Layer 4 of a small transformer language model trained on English Wikipedia (15 layers, counted from 0, width 64).
A neuron's activation on a vector x is SiLU(gate . x) times (in . x), where the dot is the dot product.

Input weights of the MLP neurons that the questions are about. A number n stands for (n - 128) times 0.0045.
n4 gate: 189, 193, 146, 175, 100, 120, 169, 116, 194, 159, 186, 140, 187, 131, 125, 164, 154, 149, 128, 133, 144, 189, 113, 153, 108, 197, 84, 189, 149, 176, 149, 98, 151, 65, 168, 141, 193, 120, 162, 101, 89, 153, 159, 44, 90, 130, 168, 142, 106, 33, 121, 165, 108, 105, 137, 133, 120, 100, 116, 102, 92, 163, 93, 131
n21 gate: 182, 107, 129, 186, 83, 149, 133, 182, 131, 159, 112, 106, 135, 110, 45, 79, 161, 145, 139, 81, 110, 186, 139, 100, 118, 146, 111, 152, 143, 142, 101, 80, 136, 96, 85, 117, 111, 147, 176, 167, 97, 111, 149, 106, 155, 141, 63, 127, 155, 114, 132, 110, 122, 79, 86, 168, 152, 115, 137, 113, 101, 110, 77, 119
n25 gate: 73, 208, 115, 172, 116, 67, 162, 132, 72, 70, 142, 108, 144, 136, 143, 132, 144, 246, 110, 145, 124, 184, 114, 130, 158, 98, 163, 78, 107, 123, 156, 83, 164, 107, 136, 160, 120, 59, 160, 104, 106, 152, 139, 139, 120, 163, 145, 138, 160, 90, 133, 79, 139, 188, 95, 105, 181, 79, 158, 75, 149, 120, 119, 83
n40 gate: 141, 91, 130, 120, 129, 172, 92, 119, 115, 121, 56, 120, 138, 135, 129, 58, 165, 77, 98, 107, 168, 124, 95, 124, 102, 87, 79, 163, 111, 141, 117, 81, 79, 160, 123, 89, 109, 168, 112, 136, 162, 133, 180, 75, 202, 167, 91, 138, 140, 91, 79, 130, 85, 130, 181, 144, 133, 121, 160, 123, 96, 115, 156, 118
n46 gate: 101, 111, 169, 158, 143, 142, 45, 194, 159, 71, 105, 81, 123, 123, 127, 120, 178, 129, 78, 95, 142, 129, 143, 126, 110, 131, 107, 143, 97, 150, 139, 90, 119, 191, 106, 138, 61, 76, 121, 92, 106, 157, 130, 109, 136, 179, 103, 176, 119, 190, 89, 155, 158, 122, 125, 94, 143, 111, 76, 165, 146, 140, 95, 100
n75 gate: 84, 85, 216, 151, 143, 160, 84, 65, 192, 137, 72, 116, 168, 159, 76, 102, 126, 167, 135, 184, 127, 93, 123, 84, 89, 140, 95, 165, 127, 98, 158, 97, 99, 76, 158, 140, 165, 150, 178, 143, 124, 172, 150, 155, 75, 146, 151, 102, 87, 86, 96, 87, 101, 213, 136, 170, 115, 146, 179, 133, 135, 66, 191, 183
n79 gate: 93, 108, 127, 201, 123, 93, 75, 88, 144, 119, 150, 122, 161, 96, 152, 57, 120, 126, 82, 169, 102, 138, 104, 172, 88, 123, 167, 113, 110, 122, 163, 68, 126, 161, 163, 100, 86, 78, 97, 41, 119, 135, 171, 48, 104, 130, 103, 195, 94, 122, 124, 122, 105, 156, 157, 80, 139, 121, 103, 100, 148, 113, 87, 104
n85 gate: 107, 83, 135, 124, 164, 87, 182, 106, 122, 145, 150, 70, 137, 157, 76, 118, 169, 170, 132, 180, 93, 133, 105, 22, 120, 97, 183, 168, 84, 121, 157, 73, 65, 80, 154, 121, 133, 123, 112, 148, 131, 132, 137, 81, 126, 168, 128, 143, 78, 98, 71, 92, 112, 98, 194, 171, 72, 224, 145, 142, 188, 117, 169, 167
n93 gate: 175, 141, 154, 80, 146, 126, 89, 64, 124, 135, 102, 105, 131, 156, 100, 137, 168, 73, 127, 100, 101, 74, 176, 117, 66, 56, 122, 144, 146, 115, 118, 48, 121, 108, 156, 155, 136, 47, 163, 136, 86, 116, 128, 100, 86, 149, 38, 89, 124, 107, 92, 77, 65, 122, 173, 128, 109, 91, 159, 134, 154, 121, 162, 139
n113 gate: 119, 138, 119, 116, 172, 127, 159, 85, 213, 112, 106, 107, 141, 143, 102, 136, 108, 198, 89, 95, 174, 137, 127, 119, 107, 120, 196, 135, 127, 137, 120, 126, 137, 118, 139, 93, 92, 43, 136, 73, 91, 125, 115, 124, 121, 151, 109, 138, 130, 128, 109, 115, 156, 133, 123, 141, 111, 113, 85, 119, 156, 137, 129, 190
n116 gate: 145, 115, 143, 154, 146, 117, 131, 69, 118, 120, 141, 148, 145, 133, 87, 174, 128, 200, 200, 170, 85, 90, 97, 114, 98, 106, 149, 173, 90, 117, 172, 102, 129, 102, 172, 80, 185, 106, 175, 113, 145, 189, 140, 201, 116, 93, 182, 69, 110, 133, 119, 139, 102, 117, 156, 88, 125, 106, 122, 137, 148, 167, 99, 164
n124 gate: 124, 143, 169, 171, 137, 105, 132, 164, 105, 132, 109, 96, 97, 168, 117, 140, 96, 145, 141, 133, 198, 96, 98, 72, 109, 112, 149, 134, 113, 185, 110, 151, 104, 127, 174, 74, 145, 111, 139, 173, 119, 93, 140, 96, 188, 123, 111, 158, 192, 71, 108, 112, 131, 182, 173, 159, 141, 133, 149, 130, 107, 131, 134, 181
n128 gate: 87, 165, 131, 73, 144, 143, 99, 114, 134, 125, 98, 114, 149, 156, 96, 102, 133, 205, 153, 140, 71, 143, 163, 92, 104, 62, 90, 69, 83, 109, 134, 124, 131, 109, 180, 168, 184, 125, 136, 173, 162, 175, 177, 98, 98, 151, 148, 127, 148, 163, 107, 159, 172, 123, 167, 160, 122, 124, 174, 174, 126, 90, 135, 121
n144 gate: 127, 192, 160, 116, 66, 107, 148, 158, 177, 95, 69, 149, 88, 106, 172, 141, 109, 133, 152, 114, 146, 149, 124, 105, 115, 68, 135, 118, 149, 116, 108, 134, 129, 142, 119, 139, 137, 132, 197, 118, 158, 160, 144, 113, 88, 147, 117, 66, 195, 130, 128, 138, 132, 136, 169, 193, 135, 93, 107, 180, 65, 119, 188, 67
n146 gate: 155, 154, 141, 125, 119, 7, 145, 106, 37, 85, 147, 79, 147, 136, 104, 95, 152, 151, 123, 106, 90, 132, 60, 95, 113, 134, 175, 118, 167, 117, 182, 120, 73, 111, 127, 167, 157, 164, 172, 148, 139, 113, 109, 183, 149, 131, 186, 56, 143, 137, 114, 61, 156, 160, 143, 115, 107, 124, 120, 119, 118, 110, 105, 159
n147 gate: 112, 166, 166, 160, 117, 39, 180, 122, 85, 114, 151, 151, 66, 73, 108, 163, 139, 142, 126, 111, 135, 126, 91, 165, 190, 83, 119, 71, 147, 147, 162, 120, 95, 177, 162, 104, 147, 80, 247, 135, 105, 185, 114, 146, 86, 161, 90, 97, 121, 117, 120, 45, 99, 160, 163, 131, 166, 186, 105, 110, 76, 175, 127, 144
n150 gate: 116, 135, 132, 130, 167, 93, 162, 95, 110, 95, 125, 17, 145, 67, 92, 178, 146, 156, 171, 107, 99, 151, 93, 148, 154, 145, 142, 63, 126, 166, 106, 98, 104, 144, 152, 114, 170, 89, 145, 113, 164, 80, 160, 114, 93, 151, 139, 112, 124, 162, 63, 148, 80, 105, 148, 148, 115, 159, 122, 140, 162, 38, 115, 95
n153 gate: 143, 184, 144, 134, 110, 130, 139, 112, 169, 71, 172, 129, 187, 92, 101, 181, 123, 148, 131, 213, 97, 190, 78, 97, 146, 118, 183, 119, 105, 176, 105, 127, 147, 128, 131, 146, 138, 97, 166, 82, 96, 134, 97, 140, 110, 148, 169, 111, 166, 94, 100, 103, 186, 112, 155, 150, 87, 172, 130, 89, 181, 101, 135, 114
n171 gate: 161, 132, 124, 174, 130, 80, 169, 101, 156, 87, 58, 136, 113, 125, 143, 72, 136, 112, 95, 146, 132, 176, 86, 68, 122, 53, 204, 130, 76, 163, 157, 121, 116, 132, 134, 100, 130, 158, 132, 123, 100, 162, 119, 103, 166, 103, 155, 80, 76, 145, 110, 105, 52, 126, 189, 166, 110, 129, 158, 111, 195, 133, 238, 135
n179 gate: 83, 113, 179, 152, 134, 169, 99, 119, 102, 128, 144, 152, 143, 90, 100, 92, 76, 187, 122, 104, 160, 147, 157, 121, 110, 158, 150, 170, 117, 158, 163, 129, 97, 132, 223, 106, 134, 129, 111, 44, 95, 136, 143, 128, 123, 129, 136, 165, 162, 100, 143, 77, 75, 146, 81, 134, 76, 113, 165, 128, 138, 84, 130, 129
n4 in: 77, 80, 96, 149, 169, 87, 135, 119, 84, 102, 133, 98, 115, 159, 119, 100, 130, 72, 124, 115, 122, 141, 114, 106, 134, 127, 135, 93, 153, 127, 114, 180, 143, 158, 116, 101, 142, 132, 102, 97, 136, 162, 106, 98, 166, 124, 92, 146, 54, 196, 134, 97, 195, 147, 91, 151, 149, 177, 142, 114, 122, 114, 151, 89
n21 in: 70, 86, 120, 147, 156, 163, 85, 120, 141, 143, 195, 211, 162, 133, 109, 140, 135, 80, 104, 183, 126, 112, 113, 161, 95, 125, 127, 136, 157, 110, 129, 150, 98, 128, 153, 91, 140, 93, 119, 152, 113, 120, 114, 130, 98, 164, 95, 149, 144, 121, 128, 138, 171, 113, 148, 110, 153, 125, 136, 137, 90, 158, 86, 124
n25 in: 137, 153, 153, 115, 153, 92, 218, 166, 99, 105, 151, 145, 128, 102, 133, 138, 114, 96, 85, 120, 162, 155, 121, 128, 109, 128, 163, 120, 107, 122, 176, 92, 102, 123, 128, 136, 179, 119, 201, 118, 159, 137, 88, 171, 119, 112, 189, 127, 128, 138, 152, 67, 190, 140, 126, 132, 142, 106, 170, 106, 149, 113, 152, 136
n40 in: 99, 115, 165, 151, 133, 135, 98, 237, 145, 108, 112, 132, 142, 111, 141, 147, 130, 133, 102, 108, 156, 139, 158, 110, 102, 154, 139, 136, 120, 146, 108, 110, 127, 120, 71, 79, 152, 100, 125, 138, 143, 140, 146, 138, 112, 148, 114, 131, 139, 150, 135, 131, 132, 49, 129, 122, 134, 96, 138, 126, 105, 96, 113, 135
n46 in: 134, 100, 61, 111, 115, 93, 107, 167, 121, 154, 120, 173, 124, 153, 111, 87, 121, 106, 115, 151, 123, 108, 155, 121, 155, 100, 84, 105, 122, 105, 145, 86, 114, 145, 136, 121, 119, 129, 100, 187, 84, 130, 143, 143, 205, 91, 86, 100, 101, 116, 121, 81, 103, 153, 130, 102, 127, 112, 100, 84, 84, 161, 125, 111
n75 in: 130, 110, 158, 150, 130, 152, 132, 135, 120, 103, 70, 124, 162, 211, 123, 186, 121, 123, 152, 118, 142, 117, 135, 139, 166, 165, 135, 159, 128, 152, 91, 142, 119, 131, 137, 144, 142, 145, 117, 173, 106, 119, 143, 145, 130, 134, 80, 104, 144, 139, 96, 101, 128, 105, 124, 141, 147, 109, 104, 46, 117, 93, 207, 160
n79 in: 153, 185, 170, 129, 127, 135, 129, 153, 118, 101, 126, 114, 69, 113, 153, 113, 90, 116, 137, 73, 130, 123, 116, 141, 123, 133, 175, 78, 116, 90, 97, 150, 86, 105, 156, 123, 102, 96, 159, 137, 145, 72, 162, 138, 155, 140, 143, 84, 79, 152, 155, 63, 152, 124, 165, 92, 116, 96, 130, 112, 84, 166, 124, 177
n85 in: 135, 94, 159, 99, 117, 140, 124, 96, 146, 142, 161, 105, 119, 87, 91, 74, 146, 143, 119, 125, 133, 88, 72, 163, 126, 110, 114, 153, 125, 109, 137, 102, 136, 204, 109, 111, 149, 94, 77, 76, 170, 144, 159, 148, 119, 135, 132, 106, 90, 124, 105, 113, 107, 51, 168, 138, 91, 178, 125, 113, 180, 120, 159, 116
n93 in: 160, 130, 186, 160, 152, 114, 143, 105, 122, 206, 134, 140, 132, 158, 137, 106, 145, 84, 129, 157, 100, 133, 114, 153, 173, 101, 138, 102, 89, 149, 118, 87, 154, 135, 149, 77, 102, 87, 121, 135, 135, 166, 116, 83, 73, 159, 120, 166, 141, 117, 132, 86, 146, 202, 138, 123, 160, 97, 111, 143, 129, 156, 162, 109
n113 in: 93, 137, 127, 99, 79, 68, 148, 162, 129, 140, 114, 175, 139, 85, 125, 122, 151, 128, 119, 161, 141, 98, 118, 123, 122, 183, 131, 68, 164, 113, 127, 132, 135, 167, 130, 120, 163, 141, 130, 149, 112, 177, 126, 130, 149, 140, 130, 115, 106, 133, 171, 83, 106, 159, 128, 199, 107, 114, 136, 106, 114, 142, 148, 111
n116 in: 125, 105, 157, 126, 138, 109, 102, 108, 169, 115, 133, 137, 128, 137, 134, 188, 76, 128, 171, 115, 85, 124, 121, 115, 114, 145, 175, 119, 122, 145, 149, 95, 80, 133, 141, 138, 152, 115, 124, 146, 162, 128, 130, 131, 95, 80, 184, 67, 125, 111, 151, 124, 143, 125, 160, 134, 84, 158, 132, 74, 87, 160, 145, 175
n124 in: 154, 85, 174, 68, 26, 81, 117, 152, 121, 157, 107, 150, 137, 106, 103, 119, 100, 127, 109, 80, 167, 134, 97, 126, 120, 119, 148, 132, 111, 127, 87, 108, 121, 145, 170, 112, 100, 141, 131, 141, 173, 142, 140, 157, 68, 158, 141, 127, 112, 112, 111, 84, 114, 117, 76, 111, 151, 103, 93, 157, 137, 93, 132, 140
n128 in: 130, 94, 110, 104, 141, 108, 91, 113, 118, 102, 145, 159, 133, 82, 132, 152, 103, 153, 74, 178, 75, 117, 93, 136, 121, 159, 115, 187, 97, 127, 137, 74, 91, 154, 83, 98, 126, 131, 65, 116, 104, 130, 144, 70, 145, 144, 148, 129, 124, 142, 143, 125, 113, 147, 94, 92, 131, 127, 116, 120, 172, 147, 112, 106
n144 in: 141, 117, 163, 110, 143, 122, 100, 96, 120, 97, 153, 137, 104, 104, 162, 114, 136, 148, 152, 127, 111, 153, 104, 161, 70, 145, 176, 92, 82, 21, 174, 146, 110, 111, 92, 114, 110, 109, 115, 129, 177, 133, 144, 137, 135, 140, 185, 91, 81, 96, 128, 143, 96, 111, 154, 145, 117, 127, 111, 162, 143, 140, 123, 90
n146 in: 44, 109, 133, 130, 129, 110, 110, 133, 138, 97, 140, 160, 115, 129, 138, 141, 62, 115, 145, 131, 102, 124, 158, 104, 153, 153, 209, 110, 167, 88, 139, 141, 145, 150, 92, 85, 94, 125, 168, 140, 147, 137, 121, 113, 134, 168, 127, 148, 129, 134, 138, 150, 151, 218, 158, 161, 130, 121, 124, 73, 125, 173, 135, 119
n147 in: 194, 120, 124, 169, 138, 120, 107, 144, 89, 137, 120, 112, 88, 113, 163, 144, 117, 105, 115, 124, 149, 106, 95, 86, 144, 126, 111, 170, 146, 162, 105, 116, 130, 107, 142, 91, 136, 171, 148, 104, 134, 128, 128, 123, 159, 81, 91, 135, 186, 129, 138, 91, 99, 98, 135, 131, 162, 147, 86, 95, 130, 159, 217, 201
n150 in: 145, 125, 106, 119, 119, 147, 183, 107, 120, 111, 115, 97, 127, 126, 101, 154, 123, 150, 89, 129, 175, 221, 93, 120, 129, 136, 133, 139, 179, 144, 97, 147, 93, 165, 134, 161, 124, 117, 150, 130, 140, 160, 151, 137, 139, 96, 169, 167, 167, 139, 59, 91, 87, 120, 131, 117, 81, 141, 181, 189, 109, 150, 116, 99
n153 in: 110, 102, 89, 136, 169, 135, 74, 112, 122, 125, 120, 184, 131, 134, 99, 176, 79, 128, 120, 133, 105, 216, 158, 81, 132, 124, 129, 98, 161, 104, 119, 103, 132, 137, 105, 115, 158, 120, 163, 178, 104, 152, 128, 157, 127, 127, 136, 149, 169, 101, 147, 149, 152, 87, 79, 87, 148, 107, 87, 170, 91, 140, 112, 125
n171 in: 130, 129, 181, 143, 145, 74, 160, 92, 128, 101, 184, 172, 138, 114, 148, 101, 132, 98, 123, 121, 165, 112, 123, 115, 112, 183, 160, 128, 135, 122, 119, 126, 180, 183, 121, 131, 109, 157, 178, 93, 74, 112, 170, 106, 111, 42, 92, 110, 156, 103, 153, 123, 129, 130, 148, 140, 121, 108, 107, 131, 85, 122, 173, 169
n179 in: 121, 139, 193, 140, 122, 113, 176, 114, 153, 89, 180, 160, 128, 108, 123, 78, 129, 141, 98, 136, 115, 123, 143, 140, 121, 168, 137, 119, 164, 77, 131, 123, 115, 127, 64, 105, 149, 189, 149, 156, 132, 128, 131, 114, 102, 124, 152, 109, 142, 171, 154, 116, 127, 168, 170, 136, 173, 110, 122, 90, 135, 133, 125, 144

Each question shows a token from some text and the vector x that enters the MLP there. A number n stands for (n - 128) times 0.035.

"y": 125, 142, 85, 142, 175, 95, 141, 150, 126, 143, 135, 163, 116, 88, 127, 180, 124, 119, 132, 138, 122, 96, 85, 165, 113, 170, 143, 141, 124, 179, 89, 171, 173, 106, 135, 137, 149, 114, 62, 129, 145, 101, 111, 171, 101, 108, 140, 79, 118, 144, 150, 133, 144, 74, 103, 112, 105, 151, 77, 87, 107, 125, 106, 145
Which neuron fires most, and how strongly? n116, at about 1.6

" S": 144, 94, 139, 136, 120, 126, 113, 141, 124, 183, 139, 100, 137, 158, 117, 127, 101, 83, 144, 127, 135, 135, 139, 96, 129, 122, 138, 116, 132, 147, 124, 148, 141, 137, 140, 142, 118, 141, 117, 114, 166, 154, 140, 144, 120, 100, 132, 134, 140, 120, 183, 112, 165, 107, 121, 163, 141, 107, 108, 116, 140, 103, 138, 155
The two highest activations, in order: n124, n150

"r": 88, 61, 139, 108, 140, 112, 97, 134, 62, 153, 161, 144, 125, 163, 141, 139, 134, 73, 88, 116, 109, 144, 109, 117, 119, 159, 156, 143, 137, 101, 156, 102, 118, 131, 77, 112, 126, 116, 73, 174, 193, 155, 136, 133, 108, 115, 113, 80, 155, 148, 144, 115, 152, 94, 106, 138, 134, 125, 90, 92, 97, 128, 173, 117
The two highest activations, in order: n146, n40

" sh": 126, 101, 138, 156, 135, 160, 106, 85, 153, 171, 85, 106, 137, 128, 116, 134, 108, 126, 106, 129, 103, 108, 126, 127, 98, 99, 139, 74, 141, 52, 92, 154, 143, 171, 136, 88, 93, 119, 114, 156, 150, 120, 114, 150, 148, 128, 127, 122, 142, 133, 161, 157, 80, 114, 110, 119, 125, 137, 75, 104, 126, 109, 128, 145
The two highest activations, in order: n25, n79

"le": 120, 108, 82, 145, 120, 88, 153, 111, 113, 143, 168, 150, 74, 115, 145, 142, 104, 98, 125, 118, 83, 132, 110, 215, 151, 168, 158, 100, 107, 101, 138, 128, 139, 134, 113, 137, 100, 117, 148, 169, 176, 140, 118, 153, 95, 107, 77, 167, 118, 141, 137, 147, 129, 130, 103, 97, 128, 125, 89, 130, 111, 138, 58, 108
Which of these neurons fires most? n79

" J": 164, 128, 137, 136, 168, 158, 106, 120, 108, 102, 143, 106, 161, 152, 163, 101, 107, 105, 136, 99, 119, 106, 126, 124, 108, 112, 135, 135, 108, 123, 103, 132, 160, 135, 137, 116, 103, 77, 122, 125, 158, 126, 177, 102, 164, 113, 173, 142, 103, 133, 177, 127, 139, 127, 116, 156, 128, 112, 97, 93, 121, 97, 108, 163
Which of these neurons fires most? n79

" |": 149, 116, 126, 105, 134, 168, 86, 150, 133, 112, 117, 115, 97, 110, 141, 140, 116, 113, 133, 125, 126, 124, 141, 201, 122, 150, 159, 171, 116, 114, 77, 186, 105, 116, 148, 149, 131, 122, 123, 115, 124, 125, 119, 140, 132, 123, 134, 131, 125, 97, 155, 155, 134, 95, 68, 132, 138, 123, 132, 103, 103, 92, 97, 113
Which of these neurons fires most? n93

"ge": 114, 106, 128, 112, 91, 127, 175, 143, 170, 138, 101, 132, 101, 152, 109, 112, 115, 130, 141, 109, 143, 165, 171, 163, 141, 156, 138, 123, 107, 155, 96, 205, 117, 134, 128, 110, 121, 82, 135, 126, 142, 109, 134, 151, 125, 102, 133, 131, 132, 145, 158, 142, 171, 113, 73, 113, 125, 128, 90, 137, 131, 142, 103, 98
Which neuron fires most, and how strongly? n147, at about 0.47

" l": 164, 85, 155, 132, 148, 148, 147, 128, 144, 154, 101, 90, 134, 138, 88, 114, 124, 128, 85, 130, 114, 130, 121, 132, 120, 136, 155, 150, 134, 98, 113, 152, 139, 156, 102, 106, 79, 117, 116, 130, 145, 94, 101, 137, 139, 117, 139, 65, 137, 152, 163, 121, 108, 134, 128, 112, 132, 126, 121, 102, 56, 107, 100, 154
Which of these neurons fires most? n40

" with": 128, 127, 138, 133, 155, 90, 75, 123, 142, 97, 100, 89, 147, 163, 99, 135, 113, 156, 110, 140, 131, 164, 105, 118, 111, 145, 118, 119, 113, 124, 88, 193, 114, 149, 141, 139, 107, 132, 126, 138, 139, 114, 58, 100, 160, 130, 120, 125, 136, 123, 151, 123, 123, 122, 58, 162, 131, 98, 90, 90, 131, 101, 137, 105
Which of these neurons fires most? n153

"g": 109, 109, 155, 142, 122, 152, 86, 144, 159, 60, 143, 169, 125, 70, 157, 87, 100, 143, 138, 131, 84, 130, 114, 139, 151, 125, 133, 109, 99, 101, 80, 142, 144, 130, 104, 76, 122, 95, 130, 152, 119, 127, 98, 160, 106, 111, 82, 128, 127, 149, 159, 122, 134, 65, 101, 142, 113, 118, 106, 131, 90, 144, 104, 134
Which of these neurons fires most? n21

"av": 144, 153, 149, 135, 130, 159, 136, 132, 156, 95, 95, 145, 113, 97, 179, 110, 109, 170, 105, 140, 161, 173, 153, 166, 128, 160, 157, 101, 150, 138, 93, 131, 145, 157, 157, 104, 115, 90, 129, 175, 156, 137, 131, 163, 133, 106, 111, 145, 149, 154, 157, 124, 143, 135, 103, 88, 90, 153, 75, 137, 132, 123, 98, 128
Which of these neurons fires most? n79

" his": 120, 157, 119, 168, 143, 164, 98, 114, 157, 122, 140, 101, 109, 120, 104, 129, 125, 141, 115, 100, 155, 161, 106, 114, 152, 186, 129, 76, 145, 130, 105, 206, 143, 122, 164, 154, 99, 128, 110, 148, 134, 139, 120, 145, 130, 109, 106, 111, 107, 128, 156, 118, 116, 178, 79, 147, 138, 160, 105, 120, 78, 109, 122, 118
Which of these neurons fires most? n128

" from": 118, 118, 145, 166, 160, 111, 88, 132, 132, 93, 113, 96, 133, 159, 100, 132, 130, 154, 114, 129, 139, 153, 104, 137, 116, 137, 128, 125, 113, 127, 85, 222, 109, 133, 134, 127, 118, 138, 108, 124, 136, 124, 50, 108, 139, 135, 138, 135, 137, 130, 147, 116, 139, 152, 64, 166, 142, 97, 118, 110, 120, 100, 113, 104
Which neuron fires most, and how strongly? n85, at about 0.5

"ne": 126, 126, 117, 141, 136, 133, 186, 136, 162, 145, 122, 150, 81, 111, 111, 117, 122, 97, 134, 55, 150, 129, 177, 166, 129, 133, 128, 142, 156, 96, 154, 140, 148, 93, 96, 98, 136, 102, 180, 129, 167, 92, 93, 150, 121, 88, 102, 138, 136, 124, 157, 143, 132, 128, 78, 113, 138, 155, 91, 165, 108, 153, 83, 113
Which of these neurons fires most? n21

"ab": 96, 151, 150, 117, 112, 157, 150, 130, 150, 126, 133, 152, 154, 97, 160, 94, 101, 125, 110, 132, 119, 92, 170, 152, 124, 155, 139, 107, 136, 116, 56, 176, 141, 141, 144, 124, 126, 117, 112, 121, 132, 163, 105, 123, 66, 126, 151, 136, 125, 140, 153, 142, 90, 155, 104, 124, 77, 152, 92, 156, 200, 106, 98, 106
Which three neurons fire most, strongest first? n179, n147, n113

"\n": 108, 132, 175, 141, 123, 131, 113, 144, 111, 126, 73, 111, 129, 110, 89, 158, 99, 143, 126, 107, 141, 137, 92, 129, 164, 119, 129, 133, 151, 142, 73, 185, 108, 137, 118, 139, 120, 107, 102, 138, 163, 158, 124, 126, 160, 108, 134, 149, 132, 82, 128, 125, 118, 129, 91, 153, 137, 168, 149, 125, 138, 115, 105, 171
Which three neurons fire most, strongest first? n124, n150, n75

"ame": 113, 130, 114, 162, 139, 160, 167, 155, 120, 150, 85, 131, 86, 179, 135, 142, 111, 112, 156, 117, 165, 132, 150, 115, 157, 190, 143, 103, 149, 110, 111, 208, 112, 124, 143, 121, 116, 122, 166, 143, 103, 139, 78, 121, 151, 134, 110, 178, 114, 119, 133, 121, 130, 102, 61, 115, 132, 142, 130, 57, 165, 118, 131, 128
Which neuron fires most, and how strongly? n85, at about 0.73

"e": 144, 75, 96, 103, 171, 138, 119, 146, 123, 161, 91, 119, 168, 158, 112, 204, 120, 109, 104, 127, 146, 111, 185, 164, 121, 162, 156, 128, 140, 143, 118, 145, 80, 115, 120, 121, 95, 83, 102, 138, 135, 105, 100, 152, 109, 114, 96, 197, 138, 143, 141, 136, 143, 75, 75, 134, 146, 156, 132, 169, 165, 135, 93, 138
Which of these neurons fires most? n79

"j": 164, 148, 146, 147, 149, 151, 134, 128, 189, 108, 190, 181, 135, 87, 181, 133, 110, 129, 106, 101, 101, 104, 170, 175, 115, 145, 129, 84, 117, 117, 114, 140, 178, 137, 145, 148, 120, 55, 92, 139, 142, 128, 149, 146, 144, 107, 161, 124, 130, 136, 162, 116, 159, 118, 111, 123, 129, 74, 92, 141, 136, 130, 123, 146
Which of these neurons fires most? n79

" Q": 182, 118, 154, 121, 138, 176, 136, 96, 126, 130, 128, 128, 182, 163, 147, 106, 114, 128, 153, 124, 126, 132, 116, 100, 157, 93, 132, 109, 121, 120, 105, 152, 169, 154, 139, 106, 105, 129, 92, 117, 161, 138, 129, 131, 145, 132, 121, 124, 127, 126, 175, 128, 132, 96, 111, 139, 121, 103, 151, 58, 88, 123, 156, 166
Which three neurons fire most, strongest first? n171, n150, n25

"ect": 110, 116, 109, 142, 98, 153, 159, 109, 114, 169, 82, 145, 149, 192, 148, 124, 116, 139, 120, 161, 139, 114, 144, 108, 168, 126, 142, 145, 136, 96, 96, 158, 142, 132, 148, 137, 123, 174, 18, 179, 101, 164, 141, 92, 158, 94, 143, 103, 97, 139, 138, 110, 136, 93, 74, 101, 146, 147, 91, 134, 138, 145, 146, 117
Which of these neurons fires most? n25

"8": 149, 132, 116, 120, 115, 145, 159, 135, 111, 123, 103, 109, 116, 119, 130, 141, 102, 86, 121, 159, 62, 106, 172, 156, 141, 166, 77, 128, 131, 124, 80, 150, 110, 165, 88, 145, 116, 159, 95, 168, 123, 137, 153, 137, 120, 115, 137, 143, 135, 136, 171, 139, 147, 171, 116, 114, 153, 111, 162, 109, 120, 114, 143, 126
Which of these neurons fires most? n144

",": 98, 132, 110, 172, 134, 148, 94, 157, 133, 125, 130, 95, 147, 113, 114, 188, 116, 132, 124, 107, 129, 137, 90, 178, 106, 99, 134, 92, 150, 109, 96, 207, 109, 120, 136, 135, 142, 124, 126, 134, 139, 131, 133, 145, 157, 123, 119, 141, 145, 118, 164, 132, 142, 168, 74, 145, 139, 111, 138, 100, 156, 136, 137, 112
Which neuron fires most, and how strongly? n171, at about 0.46

"d": 144, 98, 129, 144, 72, 122, 110, 135, 89, 135, 154, 136, 121, 103, 124, 72, 110, 161, 132, 110, 123, 136, 118, 131, 133, 92, 114, 126, 142, 168, 78, 132, 143, 151, 121, 96, 87, 130, 138, 173, 131, 94, 132, 130, 180, 83, 87, 107, 134, 127, 162, 133, 150, 89, 93, 131, 97, 130, 198, 152, 97, 116, 165, 136
The two highest activations, in order: n124, n40

"at": 151, 115, 131, 157, 102, 139, 157, 127, 160, 142, 85, 152, 120, 118, 159, 164, 125, 137, 138, 124, 171, 119, 144, 176, 152, 134, 149, 127, 117, 94, 43, 174, 208, 138, 117, 100, 151, 149, 94, 82, 148, 163, 67, 130, 84, 96, 158, 108, 150, 150, 147, 125, 122, 107, 126, 116, 136, 145, 90, 122, 144, 149, 140, 106
Which neuron fires most, and how strongly? n46, at about 0.51

"ive": 105, 136, 108, 127, 106, 149, 161, 122, 134, 107, 119, 136, 108, 174, 102, 145, 113, 138, 134, 95, 145, 159, 155, 127, 108, 170, 111, 132, 122, 125, 119, 205, 131, 151, 131, 141, 126, 125, 171, 129, 132, 129, 93, 171, 121, 103, 135, 166, 146, 137, 149, 134, 110, 117, 46, 112, 125, 158, 120, 114, 101, 123, 90, 104
The two highest activations, in order: n128, n93

"or": 148, 105, 85, 127, 150, 127, 153, 109, 102, 141, 210, 128, 133, 149, 149, 127, 118, 89, 89, 95, 165, 126, 123, 166, 160, 168, 114, 154, 149, 100, 133, 126, 99, 141, 143, 163, 133, 134, 88, 140, 119, 141, 77, 60, 121, 106, 177, 134, 44, 142, 145, 116, 120, 138, 103, 106, 107, 173, 116, 110, 101, 140, 152, 131
Which of these neurons fires most? n4

"way": 138, 115, 126, 118, 181, 114, 172, 145, 120, 166, 163, 133, 102, 118, 104, 111, 122, 102, 152, 123, 98, 115, 162, 132, 128, 150, 109, 144, 156, 131, 134, 181, 109, 118, 91, 125, 156, 156, 128, 152, 170, 80, 139, 94, 122, 94, 101, 149, 143, 133, 144, 129, 92, 147, 64, 111, 115, 103, 186, 149, 73, 142, 114, 93
Which neuron fires most, and how strongly? n21, at about 0.77

" the": 119, 118, 136, 138, 162, 153, 112, 136, 133, 128, 140, 98, 98, 138, 100, 137, 125, 171, 122, 114, 125, 146, 72, 137, 132, 158, 129, 107, 129, 123, 91, 232, 136, 87, 138, 134, 119, 151, 123, 154, 136, 177, 82, 139, 125, 114, 103, 145, 131, 128, 154, 113, 122, 164, 87, 144, 152, 142, 133, 126, 91, 101, 133, 125
Which three neurons fire most, strongest first? n75, n85, n46

"|": 154, 122, 116, 112, 142, 109, 85, 172, 131, 126, 41, 64, 138, 117, 150, 112, 114, 101, 128, 127, 130, 107, 117, 118, 139, 141, 145, 169, 119, 118, 100, 166, 141, 106, 131, 130, 141, 102, 44, 159, 135, 166, 125, 153, 147, 113, 132, 143, 147, 108, 162, 151, 129, 120, 117, 169, 149, 158, 141, 126, 105, 119, 79, 116
Which of these neurons fires most? n40

"tern": 95, 140, 109, 151, 128, 161, 179, 160, 99, 118, 144, 134, 110, 126, 87, 133, 152, 158, 134, 135, 162, 140, 136, 169, 111, 185, 114, 124, 118, 147, 97, 167, 119, 104, 125, 129, 136, 92, 123, 173, 144, 154, 93, 110, 109, 91, 178, 201, 144, 147, 139, 130, 137, 102, 65, 114, 119, 152, 120, 160, 88, 107, 95, 110
Which of these neurons fires most? n150